Layer 5 of a small transformer language model trained on English Wikipedia (10 layers, counted from 0, width 96).
In attention head 2, each number of a token's query is one row of weights dot the token's vector x. The head spreads its attention over the tokens so far by the softmax of query dot key.

Query weights of the head. A number n stands for n times 0.00092.
q0: 108 -45 38 -144 148 25 -146 -259 -66 57 -267 250 -61 161 -258 -317 154 24 -339 21 -123 287 -129 -23 30 48 -117 5 -43 -11 47 -133 -216 139 56 100 -67 45 13 -207 58 92 83 169 65 -214 -194 76 231 -147 150 112 -42 16 76 -1 181 -145 170 -85 235 -41 -101 -114 96 -182 -175 -77 -74 -82 -122 -182 135 -3 -74 -158 107 17 -188 -66 51 -3 -37 -1 -14 29 49 -228 -195 84 -90 -91 -73 -199 -41 -65
q1: 56 -303 21 -212 166 20 -312 84 -8 -192 -49 155 96 55 88 -163 146 -27 15 -290 -171 277 -348 -114 -165 -42 98 -63 8 -58 11 22 -34 -107 27 227 136 113 55 -71 -171 138 -24 62 91 86 30 119 89 151 -43 -184 120 -160 180 87 -132 -148 20 -186 158 218 -222 -286 103 -54 -138 134 45 13 -5 41 -42 -144 -28 -87 67 95 -186 -111 -179 46 100 167 22 199 76 116 304 -25 -194 138 -108 -185 20 -285
q2: -89 229 65 68 -123 13 134 112 -4 210 117 -183 45 -114 -21 147 -188 240 94 204 234 -178 191 -46 163 8 -7 160 33 134 15 -95 71 1 -36 -192 -66 -70 124 162 338 -236 -69 -132 -122 -94 -57 -1 -184 -237 117 179 6 95 -86 -66 50 261 -77 38 -174 5 183 170 1 57 99 59 68 2 91 98 46 47 110 65 -60 -62 228 269 -27 -38 -114 -121 -94 -160 -100 -16 -143 -141 221 -38 31 115 -132 184
q3: -28 -84 77 -229 133 83 -120 -190 -144 -11 -136 289 -43 45 -146 -196 17 -42 -204 24 140 114 -76 129 -19 56 -276 -158 -162 85 234 124 -167 245 28 -15 -50 -165 86 -152 70 14 401 -13 -33 6 -15 50 85 -67 -9 109 8 -83 69 -55 164 -189 103 9 10 145 -66 -125 83 -110 -124 -13 -103 31 -75 -95 26 184 -132 -110 26 -93 -67 -318 -26 46 15 92 -70 212 10 -287 -143 128 107 -191 -37 -144 -24 -39
q4: -111 18 176 -346 203 -34 11 -117 -58 66 -180 173 70 -65 21 -222 -4 -264 -47 -151 -42 -42 -17 64 -66 162 -47 -284 54 101 228 141 -252 68 114 -92 116 -113 -91 -144 -25 -107 406 -29 -173 256 84 158 178 -96 -4 163 112 199 155 -155 -81 -172 -91 8 -121 174 109 -51 -24 -83 -22 111 -18 141 -341 -32 104 102 -109 -121 -101 -58 69 -228 -94 48 12 25 -35 325 20 -62 192 -52 122 -8 282 -255 112 -181
q5: -136 5 71 -112 71 -14 -175 34 32 -81 -12 59 49 42 90 121 459 131 -140 -120 -208 339 -238 106 -31 -245 -102 -92 180 46 18 -171 217 81 -165 26 -108 152 20 30 -105 309 199 208 85 -175 -27 -122 34 44 8 -41 105 -58 -171 238 202 -278 -134 -327 181 177 -285 -52 18 -75 -163 42 -73 -280 65 4 58 -222 -102 59 165 -51 -135 77 -19 38 -35 57 -22 -88 2 -30 -16 -57 -105 -93 72 98 -119 -222
q6: -77 -39 163 -156 -99 48 -110 25 -56 -5 65 238 -76 131 -22 137 314 78 -116 -24 -31 248 -55 106 -106 -4 -314 -27 133 -7 102 6 134 174 -20 -124 -114 -26 30 34 -174 395 11 77 17 -442 -134 -57 73 -151 -49 -170 99 -121 -147 234 158 -207 135 -67 223 22 -169 -30 104 -128 -158 -103 -58 -227 47 -86 -7 -153 -166 11 199 -132 -148 -26 -5 137 73 20 23 -106 -97 -77 -231 244 -90 -165 -19 152 -274 -139
q7: -14 -39 -112 251 -88 -119 -71 -42 169 -189 101 -16 -62 83 -19 92 11 219 62 85 -101 -91 68 -130 154 -136 -24 98 141 -153 -317 -73 248 -261 -308 -57 156 50 1 112 117 68 -247 87 273 -209 2 60 -188 111 -51 -84 18 -239 -98 8 112 105 160 -281 229 -63 -117 50 -13 193 37 -117 35 -20 221 19 -87 -41 -197 177 59 123 155 -2 47 137 -19 -105 -35 -288 -167 4 -286 -19 -128 65 -98 303 -19 176
q8: -13 -163 -68 -163 74 -71 -171 -144 67 64 14 153 -118 55 -95 9 214 -23 -76 82 -260 11 104 34 -35 -154 -80 -241 30 -14 -102 -44 17 -28 138 27 -157 202 -48 108 -124 187 -24 1 24 -71 71 106 -63 -38 81 2 207 -94 -243 75 254 -201 75 -134 275 -107 -137 -85 230 63 17 -115 -58 62 148 -3 -42 100 -134 -57 161 -69 89 -105 258 145 212 82 -111 -88 -77 82 -38 169 -94 -280 -44 -51 150 -93
q9: -11 -252 -229 -8 -330 -122 -2 21 147 -96 127 53 -171 125 16 152 165 -36 232 180 34 -122 25 -160 151 -129 -151 241 149 -155 -197 -246 170 -297 -115 30 156 230 -78 112 99 -77 -175 53 164 -211 -4 20 -15 94 103 -46 38 -126 -85 -123 214 22 232 -188 231 -242 69 119 28 50 -16 -154 -86 -100 158 124 -231 -182 -219 203 161 102 -83 20 -43 210 -128 -16 -146 -350 -199 158 -181 66 -254 -99 -46 192 16 151
q10: 43 -262 -3 -44 -121 2 191 -24 183 78 271 9 -96 -69 48 -27 57 -22 146 78 -32 -336 135 -130 185 -105 -110 204 133 -156 -243 -96 365 -55 -240 -96 106 66 42 136 -117 -28 -182 140 148 -239 -26 -135 -38 -62 102 -60 -117 14 -67 -20 163 -120 107 -42 12 -129 -69 287 -242 185 15 -37 -49 -141 135 -21 -17 -127 -78 105 -109 90 116 230 161 213 -122 74 -37 -226 -121 132 -117 -136 -218 191 -115 91 -92 47
q11: -11 174 215 122 252 -22 229 102 93 84 75 -227 145 5 31 59 -207 -182 -198 -53 -34 65 15 47 -51 229 268 5 86 15 154 143 -193 178 -53 53 -189 -64 15 -128 -36 86 115 -6 -189 289 52 -266 41 129 -17 185 -117 201 86 2 -106 -53 -232 218 -151 84 251 -42 -196 -4 158 60 70 117 -92 25 89 -84 159 -135 -131 -98 -129 386 177 -254 -51 -79 223 -97 299 65 259 -181 147 26 222 -118 -154 -136
q12: 26 -160 -170 -101 -143 -18 -102 -89 188 -1 -5 219 -36 127 -132 -35 137 -6 221 74 -9 -24 -55 -274 -1 -309 -135 90 -39 -231 -205 -188 459 -107 18 -53 283 34 -264 230 27 -72 -17 101 126 -109 -29 27 61 121 10 -74 37 -107 -147 -100 264 11 181 -282 177 -167 -63 110 34 179 82 -274 -226 -37 -73 215 -17 -210 -250 129 98 99 -133 -32 135 299 48 100 -179 76 -180 34 -49 43 -254 -138 22 44 99 -42
q13: -139 -193 -133 167 -9 41 81 -70 28 -46 77 -65 117 -43 -18 226 21 45 -4 -63 136 -61 181 -160 143 -67 -28 200 301 -55 -41 -114 246 -112 13 84 -184 185 81 72 8 76 -267 -21 -44 -166 11 -313 -195 134 -68 111 187 -18 -131 162 198 63 53 -198 119 72 72 227 -116 25 353 -172 103 -27 97 244 -60 -48 -20 85 -38 -11 36 44 19 -12 147 -103 -122 -178 -36 216 -287 -15 -97 -114 -32 1 -6 211
q14: -160 -186 -139 -21 -111 118 -54 47 112 -177 148 125 -69 -21 -116 7 52 75 -13 -73 -70 150 -12 29 141 -58 -160 44 -50 40 66 -24 23 -123 149 -82 -58 105 125 -59 51 86 -71 -45 229 -379 91 -111 -6 2 26 -173 323 -164 -89 115 98 -183 179 -102 84 -83 -289 134 113 34 -4 94 -174 -221 39 -39 -100 50 -105 106 -11 9 43 -158 107 256 175 112 -15 -38 -271 84 -169 178 13 -136 -4 -79 -199 30
q15: 108 -64 -325 42 -118 13 -221 -140 115 -43 -101 107 -337 -166 27 139 110 185 184 100 -151 -93 113 -137 10 -117 -182 172 -136 -138 -143 -333 243 -89 -6 -26 180 -50 51 -58 111 -108 -170 -22 130 -175 86 10 25 114 9 -145 3 -349 74 -212 263 81 327 -234 113 20 74 156 -117 44 113 -141 10 -89 -10 185 -11 -15 -160 207 22 110 46 17 -129 314 53 7 16 -43 -304 126 -36 31 -112 -70 42 -37 -163 -29
q16: -192 -66 245 116 101 115 141 -27 -23 49 154 -222 166 -27 31 -199 -186 -136 84 124 155 -58 78 -46 -70 283 45 53 -17 -48 71 120 -219 1 -87 48 26 -87 74 73 10 64 -31 -56 -141 133 -179 44 -124 -77 30 -46 -287 1 128 58 -17 -25 -169 183 -296 -7 138 -80 -178 -181 28 -52 245 10 -50 203 -40 -88 -108 -165 -29 66 16 -128 192 -9 67 -125 -112 49 190 224 -74 108 78 66 253 12 -142 69
q17: -209 112 218 117 23 -68 156 27 -194 33 -95 -53 25 -162 -60 -110 72 -43 -176 -151 104 263 -183 93 -39 251 14 -326 223 132 240 106 -314 212 250 72 31 -106 -73 -34 -50 24 76 -194 -305 -45 -36 -23 -52 10 -128 196 79 196 -66 170 -73 9 -75 14 -200 297 117 -71 14 -184 -215 142 -103 192 34 -120 -29 -19 -124 -210 -24 -124 74 -108 -262 -136 69 -27 92 104 101 95 128 125 38 176 -3 -106 99 -41
q18: 34 68 -338 -134 -221 -54 -19 28 73 -140 79 29 -101 39 139 -50 163 -4 193 41 -17 129 2 -340 280 -116 -32 121 -20 -79 -250 -389 197 -217 127 86 206 173 -338 96 -25 -211 -184 11 97 -201 22 -57 86 167 180 29 308 90 -94 2 172 16 14 -291 161 -41 3 327 -177 301 -196 -39 -286 168 82 -44 -53 67 -236 196 -115 72 -17 -75 -111 202 -63 53 -9 -185 -476 84 -105 194 -181 -53 55 -82 107 54
q19: -65 -127 47 -110 306 -31 148 -121 74 60 -215 -152 54 -58 -111 -176 120 -35 57 -59 18 134 -36 52 -6 -42 152 37 -141 102 213 -66 -22 61 -3 -39 -176 -24 -3 86 -142 8 257 53 -101 -85 146 -116 24 -114 -7 81 -53 119 51 -3 -76 9 -105 97 78 190 30 -128 129 -167 230 192 69 -206 -106 56 -25 -140 103 -236 7 79 184 198 -66 -83 203 312 5 -64 309 46 184 -39 14 -21 132 -159 -23 61
q20: -16 -33 46 -72 -20 -192 -62 -168 -81 6 -72 274 -150 32 202 329 -65 41 75 -95 -211 4 -181 -49 -63 -82 -41 -344 65 53 -58 87 42 61 -12 161 129 -351 50 -244 115 24 136 35 -9 84 92 331 84 132 70 44 70 61 -93 165 0 10 120 -14 243 32 -112 -48 70 69 -238 -166 -133 217 -179 -183 136 247 -151 58 -131 -157 113 -159 -37 48 -28 -56 36 101 -91 -134 68 28 69 -170 -64 11 51 -297
q21: 19 21 122 119 16 -12 181 219 8 187 179 60 -92 130 -42 -16 -97 7 -7 97 100 -103 84 -120 -39 -179 -272 -81 -210 -76 76 125 18 69 -27 58 -312 -48 -293 96 -16 106 2 172 112 42 -232 -89 243 100 169 90 -13 215 -128 169 157 -289 23 20 -104 -59 -189 -158 -86 86 15 63 27 -157 -54 -33 133 -79 -77 -7 157 -51 -34 147 154 179 -75 165 -83 -194 57 -85 40 -24 -213 -25 55 -82 -48 -136
q22: 130 143 -105 37 -36 50 108 135 -37 -216 128 166 34 -7 -14 80 -109 154 -60 21 -128 192 -334 -195 219 143 12 135 54 55 -51 233 -57 29 137 -118 125 23 -154 300 54 28 -88 89 -220 49 -300 102 57 -74 229 24 -17 50 122 -14 -89 91 49 -35 -58 -194 -69 30 -182 33 -78 71 -4 -50 -54 -86 75 11 -78 46 23 37 162 58 136 30 -108 63 94 -62 -28 5 72 -123 -26 -6 147 55 -51 -289
q23: -175 -3 38 -99 -76 -247 -140 -155 99 3 129 11 6 -153 180 328 58 6 -34 -208 -133 92 116 -83 143 -212 -54 34 207 -63 -137 14 186 -99 108 261 -374 28 145 -128 50 239 -67 63 49 40 79 -172 91 -153 -40 -48 70 143 -196 209 -148 -191 -102 176 14 194 -51 -103 77 -64 -1 43 15 -106 -37 85 -58 22 -33 -69 -278 114 -160 87 -66 -164 224 39 -99 -60 70 87 -98 19 88 -144 25 -61 -208 54
q24: -154 -64 99 52 41 12 -70 -59 -76 229 41 -54 -233 0 -149 -143 135 -7 -94 -28 117 -116 10 -161 -123 -14 -134 246 21 -156 -22 18 33 -157 -79 -48 10 -10 155 -113 19 92 116 -88 -253 -195 -134 -113 -158 -62 -93 -73 61 8 -82 74 -191 -118 73 1 -83 13 3 36 -50 -162 47 -27 20 134 -95 121 38 -20 -102 -74 84 99 121 -142 -155 118 -115 149 -39 -15 92 124 219 -29 -24 82 -17 -10 -16 149
q25: -29 -106 -159 121 146 -70 -194 0 -11 -48 -344 -76 221 114 24 -112 124 225 125 -41 102 -3 -132 42 -21 -138 88 111 -171 -55 -43 -111 28 -9 51 137 39 51 -99 -9 21 -102 -166 -120 95 210 -70 12 14 178 -68 -222 -195 -51 180 71 -409 269 77 -41 126 88 -145 -61 34 -78 -114 68 43 -106 239 -88 5 -25 -98 64 29 319 78 -15 -167 -133 66 42 -111 -32 10 163 -64 -40 -207 132 166 53 23 11
q26: 139 -5 -30 -96 78 50 -73 -58 -130 -164 -128 161 -250 18 -14 -160 -1 39 -261 258 2 -231 24 89 -49 20 -125 -49 -153 -92 -27 -158 -86 -15 151 -130 -33 -25 132 -15 20 -68 3 1 -154 63 28 112 -35 -65 -199 37 -19 -153 43 -119 -32 -134 228 102 93 -263 -92 -55 -8 -144 -16 72 25 -203 51 -30 70 1 -55 -111 81 -24 -7 150 163 88 -91 176 208 -168 99 77 72 147 70 -302 27 37 -275 194
q27: 206 -73 -115 149 -170 -179 -88 -52 -125 154 -232 211 -12 -213 86 -98 -7 77 -181 17 -44 -41 86 1 109 -22 -184 -3 -40 -182 13 118 31 73 1 2 4 39 11 -220 75 70 189 -19 122 116 45 61 194 161 40 19 0 239 74 158 -55 -111 85 -96 92 -166 4 124 176 54 -57 -321 -70 152 119 -176 -107 221 -277 84 48 47 43 -239 32 31 30 -12 15 34 26 -80 -78 81 -103 -332 156 -97 -75 -46
q28: 9 274 -48 -69 22 122 74 -102 -155 -110 -286 152 -82 -3 38 390 19 252 -126 101 91 43 -4 52 30 -108 -52 -8 60 82 21 1 161 50 -44 -242 29 -198 -117 89 106 -51 19 39 -9 78 118 72 -164 197 111 -38 83 73 87 -36 -228 -38 -52 -203 -54 205 -42 -111 -93 183 -148 41 117 92 -43 18 -168 -21 -101 104 -19 -101 258 -17 -46 111 37 106 236 132 1 -140 8 73 18 -253 214 23 -98 148
q29: -74 125 215 -63 118 118 34 194 117 -110 248 77 -125 49 -168 179 83 -314 31 13 -77 116 -110 -161 96 31 50 128 -153 -35 7 30 118 36 -138 -78 -28 127 -101 206 -19 125 -9 166 35 -36 -7 163 -6 -239 213 -155 -3 -7 -116 148 -64 -125 -42 73 40 -49 77 -121 95 -4 -215 59 13 -103 36 -142 -19 -82 220 -163 -1 -11 42 111 185 -94 91 176 -6 124 243 -52 2 -21 68 -44 76 202 191 40
q30: -78 -202 -93 141 77 5 159 -50 -3 12 25 57 72 93 92 151 -14 -20 -36 -228 -20 -177 -69 115 37 -99 -3 -168 73 98 16 139 21 130 104 53 23 -63 -33 71 -5 107 12 84 -193 41 81 157 -21 151 -15 51 22 177 -153 80 93 85 99 -41 108 60 47 56 -123 246 -87 84 -130 220 -56 -137 20 13 -110 25 174 -194 38 2 -81 27 -308 101 134 -3 -37 -177 73 -220 -105 -45 -22 48 125 -112
q31: 35 326 -25 -292 -108 14 65 48 -205 -106 -136 178 -56 11 21 -102 106 -103 99 188 87 -46 66 111 60 76 -84 -114 -58 -17 5 -46 -4 55 -21 -210 213 -115 -117 -121 -147 127 -60 -29 -67 67 165 252 -108 -215 57 14 77 -141 -78 -65 34 -192 -21 -33 52 -35 -45 -25 265 -110 -5 -316 46 -127 -52 -136 -38 144 57 -65 -153 -40 230 -201 281 190 28 63 104 -141 83 -49 67 135 48 29 146 64 183 -36

Each question shows a short text with each token's key, already scaled and adjusted for position as the last token sees it. A number n stands for n times 0.00067.

Then comes the last token's vector x. A number n stands for n times 0.027.

0 " Open": 74 -14 -107 -35 -46 63 17 30 169 91 70 -55 303 108 188 136 -204 -73 220 -351 -22 54 -72 -114 42 134 70 -48 -12 108 -120 107
1 " Und": 100 124 -117 -31 -68 96 7 73 107 115 21 -94 223 100 172 9 -7 -13 138 -336 -101 13 -71 -84 71 132 91 -38 47 136 -100 15
2 "er": -15 72 -64 -81 -120 68 12 88 116 139 107 -105 278 119 181 89 -134 -19 179 -401 -74 29 -64 -164 66 77 0 23 34 103 -115 31
3 "-": -160 -38 9 -66 -33 -1 17 -21 56 81 76 61 150 104 123 87 -102 -30 71 -345 -78 -35 -65 -71 68 15 61 -208 46 187 -144 8
4 "19": -104 14 24 -143 -106 24 18 45 96 98 101 -47 218 85 202 76 -134 -65 175 -286 -138 17 -86 -137 21 90 56 -62 67 183 -112 105
5 " S": 48 -157 110 -3 -90 14 46 -3 73 65 101 -13 160 119 83 50 -47 -7 81 -285 -71 0 -60 2 121 63 -51 -87 15 148 -131 73
x: -66 -10 -148 14 24 -2 -48 -43 -47 42 59 53 50 196 4 62 -30 94 -58 80 129 28 28 -54 37 -14 -102 -44 24 10 57 -11 -29 -183 -21 38 25 -127 45 -63 159 -50 -70 1 -32 5 -36 88 -23 39 -66 -51 -1 -110 7 -212 167 12 81 -145 -88 -63 8 31 -19 195 -78 -27 -12 -53 93 -81 34 -42 -59 156 83 114 -55 3 -26 -29 148 96 53 -83 -60 21 -14 86 -13 67 -3 65 -70 143
Which two tokens does the last token look at most, in order? 2 "er", 0 " Open"

0 " party": 101 -140 -160 -75 -147 92 79 98 128 137 77 -193 218 26 256 99 -234 -11 172 -284 -53 61 -43 -12 19 131 37 28 -32 141 -101 116
1 " r": 64 153 58 -245 -145 6 15 93 11 117 93 -122 233 59 135 111 -34 31 121 -288 13 69 15 20 32 69 -96 71 -100 83 -117 97
2 "ule": 79 224 -64 -253 -105 40 116 103 109 150 72 -222 188 45 184 145 -195 -24 209 -311 -96 78 -60 -16 1 48 15 -23 56 33 -146 96
3 ".": 0 69 -6 -81 -67 31 47 91 117 168 131 -111 249 90 142 168 -275 -152 229 -284 -70 140 23 -2 -93 39 -2 -63 -52 76 87 -18
4 " In ": -34 48 -20 -158 -188 22 25 206 108 237 141 -256 329 -7 222 136 -282 -66 275 -259 121 130 -16 -29 -7 -32 -20 80 -67 -20 155 -25
5 "1": -104 -165 101 -150 -294 -40 54 211 92 236 50 -231 295 -10 250 49 -146 -51 157 -218 -83 -14 63 -116 -15 -36 48 -125 56 81 -62 -39
x: 5 -42 -19 79 -126 79 -102 44 -4 19 43 -74 -15 -190 -39 -46 -139 -49 -72 23 -183 48 106 46 -16 39 6 -23 -6 -6 -170 -51 91 -8 18 34 42 -6 -51 114 33 -48 -148 39 -49 81 -47 -29 44 126 -164 63 12 -158 65 -90 76 99 10 -13 -15 -72 79 87 -84 169 11 -32 17 6 120 -41 -37 -8 7 104 25 -67 127 -226 -34 -12 -94 81 -48 -67 -151 -14 -43 -71 -96 108 80 -130 -52 154
To which token does the last token give the most attention? 4 " In "

0 " |": 45 -54 -154 15 -56 65 147 87 134 162 155 -91 191 31 145 155 -393 -107 214 -274 92 78 -24 45 3 -27 9 -75 114 139 23 106
1 "\n": -17 2 18 -29 -30 10 44 74 49 157 92 -148 271 -6 138 156 -201 -31 267 -233 85 95 39 -85 -22 -3 -62 -14 -32 66 80 48
2 "|": 30 1 -73 -48 -30 40 82 93 73 237 139 -181 320 60 201 195 -330 -97 315 -347 94 155 205 -67 -57 -15 -10 13 19 60 106 15
3 " Gold": -110 42 -11 -142 -156 13 52 138 67 188 82 -107 289 116 192 142 -172 -28 200 -322 -40 67 100 -45 -12 114 54 -55 19 108 -88 65
4 " medal": -187 -30 115 -114 -126 -47 82 135 68 187 95 -232 178 26 233 109 -245 -10 154 -324 -26 -17 28 -63 12 135 71 61 -28 11 -77 54
5 " –": -7 -66 91 33 -65 -63 42 12 10 186 207 44 230 145 176 178 -200 -12 241 -408 7 23 -94 18 49 77 -1 -40 -49 198 -118 30
x: -30 8 -94 36 -134 -30 -5 28 -79 -39 170 108 -12 -196 -5 58 176 -48 45 -112 27 -64 52 -109 111 2 -2 12 -14 -15 -33 -241 -7 -21 -36 35 111 -4 102 44 -28 40 38 -201 30 1 -18 32 46 106 0 -23 25 -256 4 -57 69 -137 36 8 57 -20 33 210 -42 208 54 94 -4 -16 -19 91 -28 -6 -53 165 44 65 -75 -67 -76 107 24 8 57 2 -33 -107 -7 -31 -44 41 -67 62 49 -128
To which token does the last token give the most attention? 2 "|"

0 ".": -3 -79 -88 1 -30 47 45 42 75 83 99 -41 115 29 134 30 -199 -40 178 -91 -71 43 -34 71 -34 -63 -26 -70 -10 15 49 -2
1 " In ": 55 -28 -124 12 -96 139 101 136 116 157 80 -204 237 -14 149 105 -190 -53 181 -199 87 84 -24 -28 1 -19 -21 27 -12 5 96 -14
2 "2": 55 129 -141 -68 -154 114 106 146 108 174 24 -151 216 14 131 27 -132 -37 124 -167 -64 -11 -4 -98 -24 -31 65 -139 98 63 9 30
3 "004": -6 79 -5 -73 -57 40 98 49 114 106 98 -61 173 56 191 143 -231 -47 169 -214 -26 60 -18 -56 -40 66 31 14 -16 86 -5 73
4 ", he": -146 -65 76 -91 -158 39 102 152 42 142 45 -136 138 52 152 88 -274 -56 144 -169 19 73 -18 -32 -15 109 -41 0 -22 -16 32 -20
5 " became": -9 -87 101 -33 -150 -62 17 193 43 174 97 -134 190 74 108 101 -189 -31 161 -248 13 101 41 31 -18 1 -8 -35 4 57 44 -5
x: 101 202 -133 48 -197 -49 -97 -19 -8 -6 101 -99 -50 -143 -51 -45 22 -61 165 37 45 -142 127 74 82 -105 101 -81 71 -173 -5 -131 69 6 114 11 -24 -21 -65 -88 -136 16 -171 45 -40 107 -29 47 171 188 -56 78 28 63 -98 -107 -49 -112 -109 27 13 -54 28 138 -130 129 36 -15 -175 -43 118 72 19 -34 73 172 21 32 55 134 155 34 -202 -90 37 -33 -104 14 -53 62 -46 -58 4 -18 4 6
To which token does the last token give the most attention? 5 " became"

0 "les": 114 -106 -151 -28 -13 107 73 27 70 107 89 -60 167 102 170 104 -206 -27 171 -268 -28 96 6 3 49 27 8 -46 20 120 -67 51
1 " |": 15 26 -80 -36 -42 43 78 57 121 147 151 -52 223 64 177 197 -354 -125 236 -327 65 53 5 -45 -24 34 30 -64 43 141 20 70
2 "\n": -9 -12 30 -14 -27 0 27 66 44 145 71 -136 247 -3 146 148 -196 -35 246 -208 73 83 36 -83 -31 -4 -46 -13 -45 64 72 44
3 "| B": 44 12 -67 -64 -53 72 63 126 91 209 103 -180 302 95 199 170 -263 -74 337 -292 12 132 239 -101 -35 56 -22 38 -69 83 128 -8
4 "ronze": -88 -22 70 -99 -130 -50 27 121 75 141 90 -79 285 74 171 129 -178 -31 175 -298 -19 49 3 -76 -6 116 75 -31 12 155 -103 131
5 " medal": -55 -177 161 -9 -86 -90 63 124 64 186 100 -200 154 29 219 117 -248 -20 148 -311 -20 -7 12 -55 16 113 71 64 -33 43 -98 65
x: 51 23 -26 -125 -73 17 -14 60 17 -84 12 -10 -65 -31 14 112 39 15 -8 18 -60 -134 36 -27 62 -107 -25 -64 -10 -164 -72 -167 107 -39 -180 23 83 30 48 68 -75 32 -52 57 49 -14 51 24 -37 83 125 -32 -25 29 -31 -41 27 76 21 88 -98 1 1 62 -138 250 140 -49 -168 -44 123 77 -11 35 -36 140 12 -1 -27 -30 -22 189 -41 -78 23 13 -103 -14 17 -96 -69 9 -77 90 -10 16
Which two tokens does the last token look at most, in order? 3 "| B", 1 " |"

0 " British": 128 -106 -156 -20 -102 189 131 99 162 94 51 -163 209 57 224 121 -196 -40 127 -327 -103 54 25 -121 -9 116 90 -78 -7 180 -166 116
1 " b": 66 120 -71 -122 -130 38 13 111 75 99 0 -89 199 81 134 117 -106 -49 83 -217 -76 16 -42 -40 -34 48 29 -49 -69 174 -131 120
2 "ank": 31 249 -36 -227 -142 20 27 101 91 179 22 -203 182 49 208 90 -192 7 175 -228 -105 76 -34 34 49 54 71 26 -8 36 -107 88
3 "s of": -80 126 -20 -170 -168 8 86 166 153 180 103 -180 273 54 232 139 -228 -73 128 -355 0 150 -106 -95 -14 21 23 -8 -36 154 -43 71
4 " those": -187 16 53 -213 -229 -26 105 232 131 221 101 -197 220 66 201 124 -272 -75 125 -266 24 89 -26 15 -3 68 39 49 10 157 -40 56
5 " times": -112 -183 143 -80 -131 37 87 171 70 193 83 -263 182 92 235 212 -204 -94 196 -326 -11 110 -31 10 1 29 28 44 -30 41 -80 50
x: -18 35 -42 -70 -26 -121 55 2 -81 -153 71 23 -57 36 -126 -37 118 34 71 -27 13 -69 -70 -208 17 -7 14 -137 82 -98 -156 -45 -14 -22 -30 78 -14 35 -52 -14 -160 6 -127 -39 -50 5 -48 95 -12 71 33 15 26 -23 -77 -124 56 -5 92 -89 -9 -67 -32 -56 -59 239 -83 4 -75 18 38 -25 76 -9 -68 88 -76 11 135 143 24 40 -75 -1 -60 -97 -130 31 -81 12 -65 -4 26 -7 74 -59
Which token does the last token look at most, and with what share of its attention? 4 " those", with about 40%

0 "ract": 126 -112 -148 -52 -86 41 48 57 174 80 90 -107 165 73 244 72 -154 -4 111 -306 -78 62 -52 -63 -34 118 31 -45 -52 84 -82 78
1 " S": 127 98 -100 -166 -81 42 44 41 119 37 59 -74 145 97 126 26 -133 -31 70 -254 -68 47 -86 29 76 73 -42 -130 -26 151 -86 68
2 "qu": -14 188 -12 -97 -76 7 49 -3 14 48 41 -80 103 63 8 58 112 -10 50 -255 -26 -71 -53 -20 81 21 -46 2 48 28 -175 -18
3 "ash": -112 96 76 -143 -16 37 31 11 81 120 106 -103 195 100 100 121 -40 18 121 -301 -81 45 -132 -17 29 57 -13 -123 57 207 -192 108
4 " Club": -115 28 74 -155 -72 -4 2 64 74 138 58 -64 199 120 191 148 -197 -39 216 -243 -65 61 -45 -1 22 94 35 -60 18 144 -134 71
5 " in": 31 -114 110 -89 -90 -114 66 143 106 140 147 -158 284 34 182 145 -286 -75 96 -360 43 95 -135 -131 72 -32 71 -51 -59 115 -52 57
x: -137 -112 -159 -62 -67 46 88 -29 -46 -23 -28 -122 86 79 -85 0 81 13 -34 -51 79 -50 -10 35 113 -49 -8 7 29 -201 -34 -99 96 -72 61 60 11 -70 0 79 45 68 1 30 69 121 -56 -59 75 -23 33 52 -128 -64 -106 -36 145 103 69 45 -96 -23 88 300 -19 144 -14 69 -197 -28 102 -93 -34 11 13 56 -38 -20 -35 7 -100 8 -20 -62 84 -103 -110 28 -79 186 -196 -27 -86 53 99 -47
To which token does the last token give the most attention? 5 " in"

0 "a |": 33 -30 -127 9 -68 40 103 75 112 175 150 -79 239 29 173 181 -346 -89 210 -283 120 79 -7 46 10 -1 22 -53 75 158 -4 118
1 " Team": 117 60 -86 -105 -112 69 68 64 108 172 89 -157 257 37 245 143 -254 -42 161 -318 -17 18 21 -39 20 67 49 -59 -24 62 -128 74
2 " |": -24 37 -89 -75 -99 47 113 114 126 185 149 -125 260 36 197 204 -357 -106 229 -342 74 19 38 -52 -19 69 37 -54 35 118 -22 70
3 "\n": 19 -27 21 7 -39 -16 15 93 34 156 82 -123 270 11 162 151 -206 -28 251 -218 90 85 52 -72 -24 12 -52 -25 -38 66 88 50
4 "As": -93 -89 21 -133 -100 51 60 148 33 259 172 -296 354 58 144 167 -241 -54 286 -334 50 138 59 -51 62 -19 -32 2 -41 19 100 64
5 "ian": -79 -94 100 -148 -139 -80 26 151 52 178 124 -177 213 45 253 123 -204 -27 211 -302 -44 79 -11 -108 35 24 47 0 75 94 -46 70
x: 62 -47 -94 33 3 -14 23 91 14 64 -140 43 -51 -24 -35 32 -36 -43 70 -42 -10 -61 -57 -101 -26 -11 -47 44 -27 -76 -169 -97 33 -64 -65 74 -7 -113 18 112 -55 -30 -24 86 161 151 -99 -12 -57 73 -44 -189 -51 -123 -49 -42 73 6 -117 -7 180 -106 28 192 -130 132 42 -40 -37 -1 59 -57 5 -64 -39 194 19 40 18 52 23 102 16 36 58 110 -110 -86 13 -7 -90 17 40 11 21 -20
To which token does the last token give the most attention? 4 "As"

0 "les": 114 -106 -151 -28 -13 106 73 27 70 107 89 -60 166 101 170 104 -206 -27 170 -268 -28 96 6 3 49 27 8 -46 20 120 -67 51
1 " |": 15 26 -80 -36 -42 43 78 57 121 147 151 -52 223 64 177 197 -354 -124 236 -327 65 53 5 -45 -24 34 30 -63 43 141 20 70
2 "\n": -9 -12 30 -14 -27 0 27 66 44 145 71 -136 247 -3 146 148 -196 -35 245 -208 73 83 36 -83 -31 -4 -46 -13 -45 64 72 44
3 "|": 7 14 -47 -76 -34 39 72 91 63 223 144 -139 299 65 187 173 -306 -91 288 -338 84 137 207 -67 -54 -13 -16 16 -4 56 99 4
4 " Silver": -79 -55 37 -135 -129 -18 25 105 63 174 99 -94 298 106 172 136 -152 -35 198 -320 -34 34 9 -62 11 70 75 -38 21 106 -119 84
5 " medal": -74 -160 147 -56 -115 -67 71 139 55 189 106 -220 156 24 212 116 -230 -27 151 -316 -15 -23 28 -57 -2 114 76 59 -13 14 -81 54
x: 67 41 -35 -112 -58 21 23 59 1 -79 -7 -21 -85 18 14 115 22 -34 27 27 -78 -153 35 -30 40 -124 -80 -53 -51 -164 -77 -181 87 12 -168 30 58 43 73 24 -67 -12 -58 67 56 -52 34 5 -80 106 109 -51 -28 27 -17 -34 0 80 43 74 -90 -20 6 106 -111 237 164 -52 -120 -33 105 68 -13 -3 -79 147 9 3 -5 -11 10 189 -33 -98 24 23 -116 -22 43 -112 -52 65 -78 54 -19 30
To which token does the last token give the most attention? 3 "|"